Layer 10 of a small transformer language model trained on English Wikipedia (14 layers, counted from 0, width 128). Numbers have three digits each and are written without spaces.
A neuron's activation on a vector x is GELU(weights . x), where the dot is the dot product.

Input weights of the MLP neurons that the questions are about. A number n stands for (n - 500) times 0.0011.
n1: 563543383440587721492663608704386566409445517659332439190550417648390272235339416824454534628586450286416463565699500492406438483538679659257402763513230484664572538483442894452445389287409639433634466421466349440299674629471670658398634488608534361597573332597563577391395623616632440445649347674598690568474566732492144488598462751554419576651512571513564587212442182376256600444400
n13: 339487496540628225439540359470513746249587496642500331421804483689522378602561587303332793790784406643573563757487310491249670540539547246606254474601619534587579626427346388583634487301573394379431578491374781447457613440331469410430254551521171639596365426343657358556584552037592421706447295571302534407456595534607605555223586623496465639252466362409627333789595536465500616403545
n16: 278106251380620599635810432487307530798478448598357500456617487455439595283561413401207592777759461530547458445487513604650462544319689397649627366851471610352772652432586284285747504401709699513634548397301562434284596577370452599588444243466307535435412669605522566487433574414456491688504457608572287337522745462714373319399513470332236331605636422464763551318328520460730435672574
n27: 534405555386427460287579577632450554464593533390400478369548211508759396631717515485456444230507559496555525363693389345357475292647320684285572515492780478693556608529482363443389460674493641544541578238559584458304407276545530449361316648361564715507356526351560284348664396456372451657406299646677485526617663584676537687451647398367719600522529596558586570547610542496415529640461
n50: 598389679492582370659531637392442309537613534346493420424575537676458480359455542455481534570412507346515409584264205399439456316246675265622573564538639588428530696677333425679568423586581397556653579575500600393590478664650515251325481445500466553587219372485561389582322402533469363504530474413522774527229472208507273773569664559634527530442622403366511641710440658600376642385654
n60: 360337567675359453600394320681404523531452400516270581436317315442299774449476728524575182731516547488591639229423528667658516663524421468445819409585564449348420679473575361500452512683535492536512500381496418776170580543608311579383504326520504731572291560604652496401546676366573480560568837343585567577621362637559315519266453344532613548369398571513649476461689593719392749488375
n108: 508622512672780659480712334587368406362268492160612597516352520537549433500689416547301609653296437660623364442643452476528586337365440468492371782447530535825553648720219556412420610756275598524516500349704332712340388433560294559496607403330253432625581384593512480544612564235378496573549500404523512524419496823362371531455353367627512440628457384466435488598583384675231436390667
n129: 496522563652479513402500379529410521571755453483542401427581412482500562367526355525656868204425617610652595619741479357156832643466639719450537504436212392415740449621755580573585666569417409597479402087420461548343329387568299425423386414555371657858541411376700487331651402492638298547599600516644404466500664725663368430470378521618565542393279720664440433517466484327687652427174
n146: 764558604488448700500533651772559480504581338707552543418569719416635605428695407324612308433587281468420578610414484319287413199360580544555504548390511322739504593540468540662488449330142433476263589528173533611556582344520427468590492590688369391699437282362476438395356402388721574476696329325374659303705432536560435543578480674464356730340563589635635296243604602269460580352538
n196: 552671496418374326355537559302550625331400444614385745665560662421439517527383560401619573645613484408560581209527655687451801264528631417414707659569500606388391644535670556393260656550378379619643340365277393480632527453408456255330659240370403496408473352745544219357496492413387552452500469550426335752496684571642496872617552426373569516388559671412609539355615321736420365467576
n200: 376648369666521487380648622420587421357739530596564620427261437797362553466539577589589534337525323632678521575442127296812517400487466190559458504496552199389310602450428504508590646675719587589313710466696614635312705572611272584712483575690483466521314619813685548772459564568439405310569164553355550574569607433534350512331101655487461483426357589572383665663305456509530525274423
n211: 674536441403527199397484512418550639578555539040634504632622449582636595519703445293457369399446527646590672577431276700468403395512496779415481374420604546520313425337660461466563624594694488516457524504492553617476542484476225570644182550441616476532511405568405335681268448336316372751584566416558461636664508547473719416340520396288877504435547512636748676562684393335381253432436
n249: 437400394323636633393641403758504469283713646387527711488464574422560385686258567469445611655384644401449695588420633559556554476531410477589712504584507685622611401578473472489638303564376289535379346387394601516382557488575524442564590710434508382409431472774492387528644742445652847524715306375358558348548356484426627347592152419547432500328283504360468430789305401392263700621331
n252: 519780316227389527582346637377459356591515481243504700657535416673727468584414570619515594458504443496069455575395512434205443453500385538697576500500500553225606283165496419470539621596447526523419387538353532468639612485430633282508419526534543593854631577586484314639403555542366430723520549664417755579594573523462543380382538519415524539455375593922457776500500482472484392425537
n260: 272610516369449646520626480460303590520600476533397702403488299529581542445452336563738629539196693448357334624446496552500484423274543639390185405601394613768714684598453377477472527450606605663488228532532426561536665441396456441524694376713443675520442516339644679456535175610605577468403500558255684654427421555630508415589298383551520201353339727655524705523417340516384163520371
n265: 642513715406471537504487783508637378586809475483608423193458582465433561619412630533243483271667730375628565354556599338779390500757773425729577475487516794433529404389311600576521264480496553658446416570675470411779556562583433261576363318401470442383484533588487530442608383463432108378782250324674586458415674746397513411259603541541530617322480508386783360414389340458383459453468
n278: 390328508295488512678656682706340496392704307488567531361472376520544598469476390632488314465538655610641420443617324633700731693430368293785611496619359419583329402372384727459575473654581642343629461520335274672406542586331286298392418550582357382441386496623512588308451445764488568309575172651397682552608307446570476527588367377547528343310496500698556415635702518668579379712549
n279: 605626426692422537511531522522304742441616676285253427557534515422500344566504361678537519647595600676392522383518489373675522515466422787640617470432277610628371451541485676411380610461511665530247496493106496324388536474331364411393437569485652650670693519402617404560265564378774481542496563341584511355546779422352560478648291673504462365540238320645557355416519598500474507515553
n285: 679363689561598488341678484559550643539528536350311254396437527488452360601763317504358400290643305563547569612176382571556616520594578472609403382788493744666524460247594508530674430307488724259437587602714467532413184394536436496544681431410384559420684559512349601413298428234512648604584239519488621661548591660480576416384669496606246488450481520529664449500324574266627520448673
n293: 602452374565559429603595538609726500400271356374547384406118500491303438358158483198424359375517534470563554690230719175547554578639685369346537643539560508390213593558500669532564413679742583534340700340360626725479382227508436290392639570403517436645685644466530322699659837403517504487457196680591575655500451517559406463612327567458470483558696644531363269500332595539713559530294
n334: 626628651578566620468541548566535509570308706317558583640648434667428351447540442434420468333452540965536153457612358415446487436744593651461513478550652631728649934610650411602536592248324456558558034553509459664313577850487554354518540470535527522437790549356608564580448455580359401690509302255365355659518598346293234634486726325425445705569544344331156443290301291350576478536326
n344: 342960328466223230425610748406528883516504430551397395375620500504446595557633774480459546354504692364484548464548479537660346416763578574358205192621394310604521434602582372488636585733545673657636272278595407656471369320401642435643463504406743727330428653704508597376396612340492584416596480381605463475517652687271413588362496516516382343428459467413621471508463566390293668559516
n346: 495459500380633674391753416594500610456667171468392509527550669528300439584437423549361609425637753387424566439570531661267522229415513442412416679650142575744609216354513433483505694840398355428236563357671773624473561379532477643642410706371828482486207338681804390567409382357500655591632425249531677495418434566625682347646406672402770599382602473339459295646281193431301437698277
n375: 337309456604676432373405560411469603284350736467395536356492372648545364344263414777415660476464572772472646646496355192446504384476270468683393447586439631728603435764773650558423603632460337658326488359496116583476453500585463496570221563713611545606532476574565454391473414520574627607541556453599576364719279492552283602578399365637723845421552549602599251611508587405504367624311
n456: 679600534339601576894687412281426454563258466409335732620364630681633766705307073252175517404350693483399389380541479403388558352627475521721355648539560442577457628605517614670496512663337442407386564559266535517585492677415448508375521310492672445427607627436231504508496192643591461401401458602637651612427803571198569512185749383686439288574563551545513479446492631496594479418355
n468: 430460556754719539395691693604285334479609539384283763540483255686571386719588334543465324491372513360543432305635530452544393206530582704483296396443578632758337404590672504334818325734367581626643636292439460705313424392356381673602504339487359522395542417399316723378353460660358637434390457592530483327642587504259364606717526551699367469504436526505663453517176667442915223482745
n473: 508665307604692524557682604319484247289541281255468342439370664424504851556435655612476549448456760553585472535379250653652440533657323214639555319693485544683631687564392346477614413519644702476722350472443550707415617460699320492504669642644340423602351472292606430524617594460508488504365321582484640475389203424468541583615432369589426630583592625475771496480464583397126367260535

Each question shows a token from some text and the vector x that enters the MLP there. A number n stands for (n - 500) times 0.015.

"===": 378380605347456548532429480587538409571564500486371360470500626530637556532446570474543362478407513220388452514505496500443532585617505453587334599528593413500452386660635493464299530580623539238499484629510596434356484443442363426480567677371486284455487576703516581492536348554438341497420562558513433616649444523472465476665670559639583615508556530491499404525679501380500565377562
Which two neurons fire most, strongest first? n278, n456

"0": 377452449401538492466608467448452435594502599691376550507524540462593507414504484474577516404356474271427548463486715504616458562525468459491416566399528525491638247674519484363414452544531520404556507799388639544652479585426450418543543648381495513467213372529426592482434453470425619570651504542451328687580385534434448335566505365476529393574646473611574574586444594755643380361539
Which two neurons fire most, strongest first? n260, n468

"vel": 383319529502534492397526471462596404432451596464536501357600578296504573444694605638438355379240407590478514358370636438543529642534546563548427476455579503515512349458482601492416537425620632370637532476591487610461495460305451489442528619456556347699372484580429451387587530690553508498567577618512308574422474304507555648544417420562548401746498426630353693642499346556470491562495
The most active neuron and its activation: n278, at about 3.7

" in": 458498386522538533438341480535574369481631721543403464543572562447705541651461540580705531493512558355425523491498570393587567510660494415506378462456552369414593327806584487439266514511605540318487540533471643477453543456414530435667560562387363384512506481532575565589560424504555520559434628338522414545577391483476466351595465517537549461543633507385403336435582559274444386366554
The neuron with the highest activation: n249

"at": 537353375398489567476412554560463377617411665491417493327521563303640491439550618486484417489509366638293426409567646501398405636539482506419388391412559324533493422492548528506608437330456514484598402628536562594545457450447651586584504564433436456467606638539557377560513373638405518485383670667725272682458463502488572530556473499647360547723542660464494493436527498640270450389629
Which two neurons fire most, strongest first? n1, n252

"ar": 352539542394505555422430413578509350504484575579531514385666544556665575424638511700536332525466473501511354620501646393609500713692587620515322319509558318458436406616525454555427480467483512321690486786574457346405360351286459557491545575551395523382503421527557531480491497661439518572515580506616283474504492454467451484458451506413651604476518441409360363487568425574625605437668
The neuron with the highest activation: n334

"16": 443306541486640383592358497309536353541573556506503350433493495448605538341370588600694524428270563477586528497633547285691604629598611487491405451440588360470497274552435589379399518534526612374553522630489642560638578422490379546578550622440461424261266519542429499446576445438548573478590499626399403536589376408515552325477575511418521435543553550597453505583635532649528534394634
The most active neuron and its activation: n278, at about 4.4

"rit": 605565545512558569477402485418439483524592663451449536537727616318545467394579402393605408500271374460388506499482402481596551480683607450495347369274664510589603491523467413465282510458597266357690453495513659414566509568470646304565546576411438324456421503643473517521734496498572480542521567444589465635530600425526519462380348555726466423504527536435369607439473500590525562390638
The three highest activations, in order: n50, n334, n196

" |": 462466430446468536496484420599358513638483488479404487501416619488528479493439493508493461470504305477592636523406507387454463736645385486476323510450598438688615310773611516339406407588453587312589615509542644443540358515451581391647663604330527328467466546489455559427573453417332380493458703433479373539582592403512503404561595554542534591612419612686504447425606524530544537436519
The most active neuron and its activation: n285, at about 1.7

" ex": 596383389582400564460421465514461362440535657534497573527588689418591661546532454438514432499433443358639593514511490399538670526482465441509418396438568484739505317537520317358390406570579546228607557578588668283477502546506426440495722629513448497524307550641655397461435459500477371560495592487631505599451529362527444430630496632435502552396561465461306349654608583463411406456715
The neuron with the highest activation: n50

"ack": 447589464545545477383413421420365474536387576635366573520538666482708448419401446516466407546434521490472311523583588486447517649583596511524332335302624525395666337569405504504574594493470440330434489496466639423585393658644446505553453491457397370597398556574464488569661620715458451482633584368558506648344403414367417483563268483547439539701520401516507528764499485639466429474588
The most active neuron and its activation: n108, at about 2.5

"il": 442460608618277477513570388621593460581461618479343403368520766361484433391371491475535530600598408620467447538584572374571590555566595532587324326295520587494457332548557540313401484349570544488647566758509501654440514540629607530530444457358335409565549565682492561405510396557487527388588505541565385622528421332341524518375359429421564499674613571526463512572455558570394515377578
The three highest activations, in order: n285, n265, n1

" new": 485396372377416560480482424590408445521655599556419511435529553444626618527454484481597478492546602404477542436480636512470547663630648435427323432539568443606592447917526474368323458512623511315473536598492604429422436524435425441527582525469342409465339421585611508555568396491446413572522540486414412631577531552489488453597486430511550412530603533535398321596584443547439344428612
The neuron with the highest activation: n260

"act": 647296597452462520470268495644493358635589534503417564406502539479631485413488610436430542529400366486383388390632647444471523738513522592447453456630608392431419400511575519399417562422577397288504386538387555585470622538460449596491537536418527418516514433647627487568481352555480436394558544656510275784455507405485504572571606517710436455555573577320426412597646379611431376441554
The most active neuron and its activation: n196, at about 2.8

"-": 389440456469559489399259485546579391504605600606566456413663554541499613604537499546530507570523457415542382529487518528369519584516536443333380591393484463511569367841397525354336447465652461405550524509433539478505465527619576444622338499471548337613529534464533430582512349544417521510463551386585327731509467508505493463537460537549489648455620468599259253485619547600537416440654
Which two neurons fire most, strongest first? n375, n13

"ann": 581359474578519640367308562561401334487581587559497719479636671246615471466578523530537440426310393466463593495477550496514594614546651623469223409389512414478600525596468534409413551463538376505546516442485564487494269536567509432409414530349379353610590400666432503488622428558632437599571582517489350503460580487379495517520324551565425553724466566509364483644427428453525623522658
The most active neuron and its activation: n129, at about 5.3

"up": 504367330427532443542440539532609464724481508646437551512495476284517587405456482470496327445434575351468404340585585473414635615538359538558302488385579548381428520670533514472473716562620554233539542493358555543519583475520498435485647688509551451510315332580594479562467418461333548265572563454647449708486462408495459509638512595466518562484562549361500486639497433652569539440577
The neuron with the highest activation: n196

"re": 619603474553526619422270658494545591513480540567401540453543677450571682536481481611604450562469458615505428451353495414500469556508596669541233403202536400591614457594467547309408499323461366383530548536523482403308352492523485470517479451481321384546550479622397548519503410611684585628647529422418420533531404546237418448672407543564435592609458534612361420554434647468592569531581
The most active neuron and its activation: n146, at about 6

"wo": 311403413485321607546336528505519521583541576613493450473367630511562494450516534363457470461533547443546390356396649500449369609555445463467407474430591416563562393744488409390373733509559389366499433631672490484523547574555480459488597537554499354533431255695447542516579443433475527480605647664470445437652447497204563577678388473626573423478515442443405501575468643587616561457596
Which two neurons fire most, strongest first? n249, n344

"on": 529321443491590687518496456476471481614573512471364518401591583288758564403549504437439654640529488482457594385560629375533645558646484400548478386582607442498435405430396417315516429379460554311516405596605478434513506596372616702413508577477527467653456487573584456625535480631405270511403557432559200677536575470496547512377462564384562482686551337559482486635496504508573391417503
The neuron with the highest activation: n16

"|": 327440422398470493428321448487505348589568573507534559398559604513603572501556511516665458508527506378584413562511496487417542615582551344380358600514507437604546476857555541380285369501586555253498362535428610419442489450568511432554461519436440306568422607603525506595543358513450392486451531513470404670567515528494487489606494534566533571527623452695339324495597484498520523504622
The three highest activations, in order: n278, n129, n27

" a": 502544442487488420439329524520377465538641521567485446440560529603560590497581530450660530452507557352579579490466672486479505573562460428555315403611499419523641492769452366314296454404657492353500329573427553554482500439498468373535575549465505364438454429518534717624492286596294478451488620311451493598578658491525512494531536521555640461541630595584422294541610437421411427503673
The neuron with the highest activation: n260

" O": 550519430490556499443474533507567589344565552631437402575479641512517599601388589446423561537331444473475574508435583440602516666538532574439303417590487438515570468628526547512313435423583393468665553724499575305513503581514407553616440598435327393276471605505563499464572450501402524660492497235510394576574485444237565314554430408576515623640617466514390323461512663468461408480773
The three highest activations, in order: n473, n249, n13

" 0": 446544483676570376581245590442391500526543463494420462560653608557488584540346475647563451507295403594469386550498605471602550529673389366497343488241604563199756448549557541501338611331524487412640365626421672473385569550547564442688489605442584349408313445505399584500538505363532566556555549527545454585633372384421474509504505424457526482524453560526513410584535645715579323372552
The neuron with the highest activation: n473

" C": 400363408466438521461411429460545340573552545461402468426535661459631530461499409526446563467505416448508484597475579457505454580634497573439305515466598573691392391605720484361322372442519523320464489697482645535463462411559592435704422589404383320466415392515466518572505396578411417578689617361587409540646461443487469455595508426647536487586543574494376524639670464462493589531819
Which two neurons fire most, strongest first? n211, n285

" D": 474450401498570625471189466426546484486583557633497583461511595474490619536641389552531554490527548486440576463414581485532570631593467504343285645423409539406528487528589598373430349384539494310579356450467701403497316418594616463577420693430464503466529396521477507425560355598509465675524574403551372666589548391507545678472264381625427578569505536517358337523512460563545505557766
The neuron with the highest activation: n129

" Le": 543434464531351719399404516488497436479555604442516411403559633481571448386625412544504425501366319468429478506490684488518480619599545479506370472442510422495521477592656635420288468397420429386586360596435498335417448602532522502409393721308390342489556615403506639585481387643549508638613622496603510523483560369407427596709386429547524500567434539590409301589504649574519571556754
The neuron with the highest activation: n279

"*": 485438498659572542495497460448483505508492688565342391401611607633606691584520588495431415617402388444515417579524483378421606575664551363411445647384463514449497371659564560506360519444690402367480421496478480509501397548471484512554484566422599327538504468452445434448566540480349349300523565364492359469611390292451424446540531524638520594627500492770382391675644510642613455343667
Which two neurons fire most, strongest first? n375, n50

"R": 531510389478480499432358502495501435501615497459407463474481608415632511606506545551492400320543451469568486500417755617483554562524474618467446644383481638441575399518659533387390425334606474245543402565557540495486352494633563437606514600431368360380598383480458501549636508384562469664457449325696419561564593479302336562623486412658433648454550504562394391539473554485737472480775
Which two neurons fire most, strongest first? n285, n468

"ash": 561592588492408575422548457429407397475494570533539459465559656375674385383427489599697386425442364490523431518617489507664439561539568471471373348438452287589675378614352351532323576467589337389492375513520692352546587664589465439516489466433529385534417476530426573618707483646585591484565535417437418515555628297423502480436466617586458389644411595602360563497466388585498675422667
The three highest activations, in order: n200, n260, n334

"\n": 460452570392565649612342408401614462543614523575368327463494558456476479488559456483570441429443290486544541509532424286312580526644616455519359533445540334437610423638432565380331469504431443287586426527597659411506559516501529471552639601574521380556469582532544671590551468423499430502312658329618473450570431350363451502566556487506495561630489489536485333621698665705612557382668
The neuron with the highest activation: n50

"am": 446297530491380588544498545607480589455483468645364586514545614414588517342389426492601623438324242359547521490425612466565516623614674561520310385299463315476448335549415459352394444543582576290685560575567588554399573459557629667534692541453543443428551635496639696663489496509477466467524589563637354556476529476356485457460400476368586351602517576427472345594565409546455599422577
The most active neuron and its activation: n1, at about 3.1

"r": 436379502426378486488608553407546320485461700594480656426567512411521508320620565501495403582442404544465541400682652355389543685649410619452513405521589333468572343308492517428530454484395604407549445568655520499402430592518497602632477621444368337441614482566435455695569469638475395528584735477565273639402597429445407448569546404524539646602550448623343544428562471587449388469573
The most active neuron and its activation: n334, at about 3.3

"13": 477344546605598406511351424335572368594609548555483422428566517484594515414465626625649411437216554421633456524678587337674529603583569442494470412446598405435580260558478604492377537468540660394564527654389586536539553404498406490636604568439439348306247458488404515365559477477555539515578469621381289591614385451519485294500621525447563462603559515660533482620545543590503413366583
Which two neurons fire most, strongest first? n278, n473

"–": 457439498463616441621525427580555426513577579559505453401433596458471309667431452476436376569535445497267641577470569468522526673545295533520493429535621508723476389573577388371353658451618528356649510376657537304522434535482546506599436454423464330409476460532499463568369497568279422422462504438598312601546335505507372421550565446719654635478640622660369504559609626449424549475646
The neuron with the highest activation: n375

"ver": 502452558633617498404419588491566593509412509559542570390385635377531524456435536339532503495453444607675390429657473277512461518542487655539503365423563420486633400521451536346474636543519706457470469587497614366530169521715431573381489778429510446574461341501466545413513446651464527566447603614577500687410420322402463526507509663494492384539539499546447456385406600540563346347654
The most active neuron and its activation: n468, at about 2.1

"ant": 481388563446342583322556493502564461414467611548412671425603686450577609446607473595504497463328300563445344564577512529497470646662587505441385365522587316495520221671415529539377622440503599490606517776528567446442331349419576575507587495414428475427463367533540446610499606543464533437488657509426328497527371397612566502374488522433523532556524513405245519768475602478511553489679
The most active neuron and its activation: n344, at about 0.15

" 9": 398495475525523513573515487378345492517633604541431432493442567537501553619520446565558483420319438423481417507463756449576608569588546328457335563453520512329513391763519538392225526368632402347493487576470692532510495519515545380640423698472431430487404483689546563412588538443466421609494660460539401507711438386336459416559559398439598507615516556641411428556388559631602359399564
The neuron with the highest activation: n293

"ens": 482427635334483523524386514510480474404627501474381481417743675402599704483423524572515570590332303482469410506560552416720613604724517543383472554508508418368512402538608522558378538317543533233382593734517666440471460481561455508521633506532524339488429465560438469451520594580436518499538575379500425558407592441554489537496558621439434522554524449338165421677621431589541418361437
The most active neuron and its activation: n196, at about 0.23

".": 391345588383495513468479408408565330395524537590433385436565523532611554570412500457671364450390449355520475497544595392562410606721569594429364605515512460528416383725470507403401547587647511290367571571590646512441453508557545413562544525363450391411401676575540541438659385499428432641509609455435331622602463399439450405669664583557619408501537519543400391550603489534468667336601
The most active neuron and its activation: n293, at about 2.1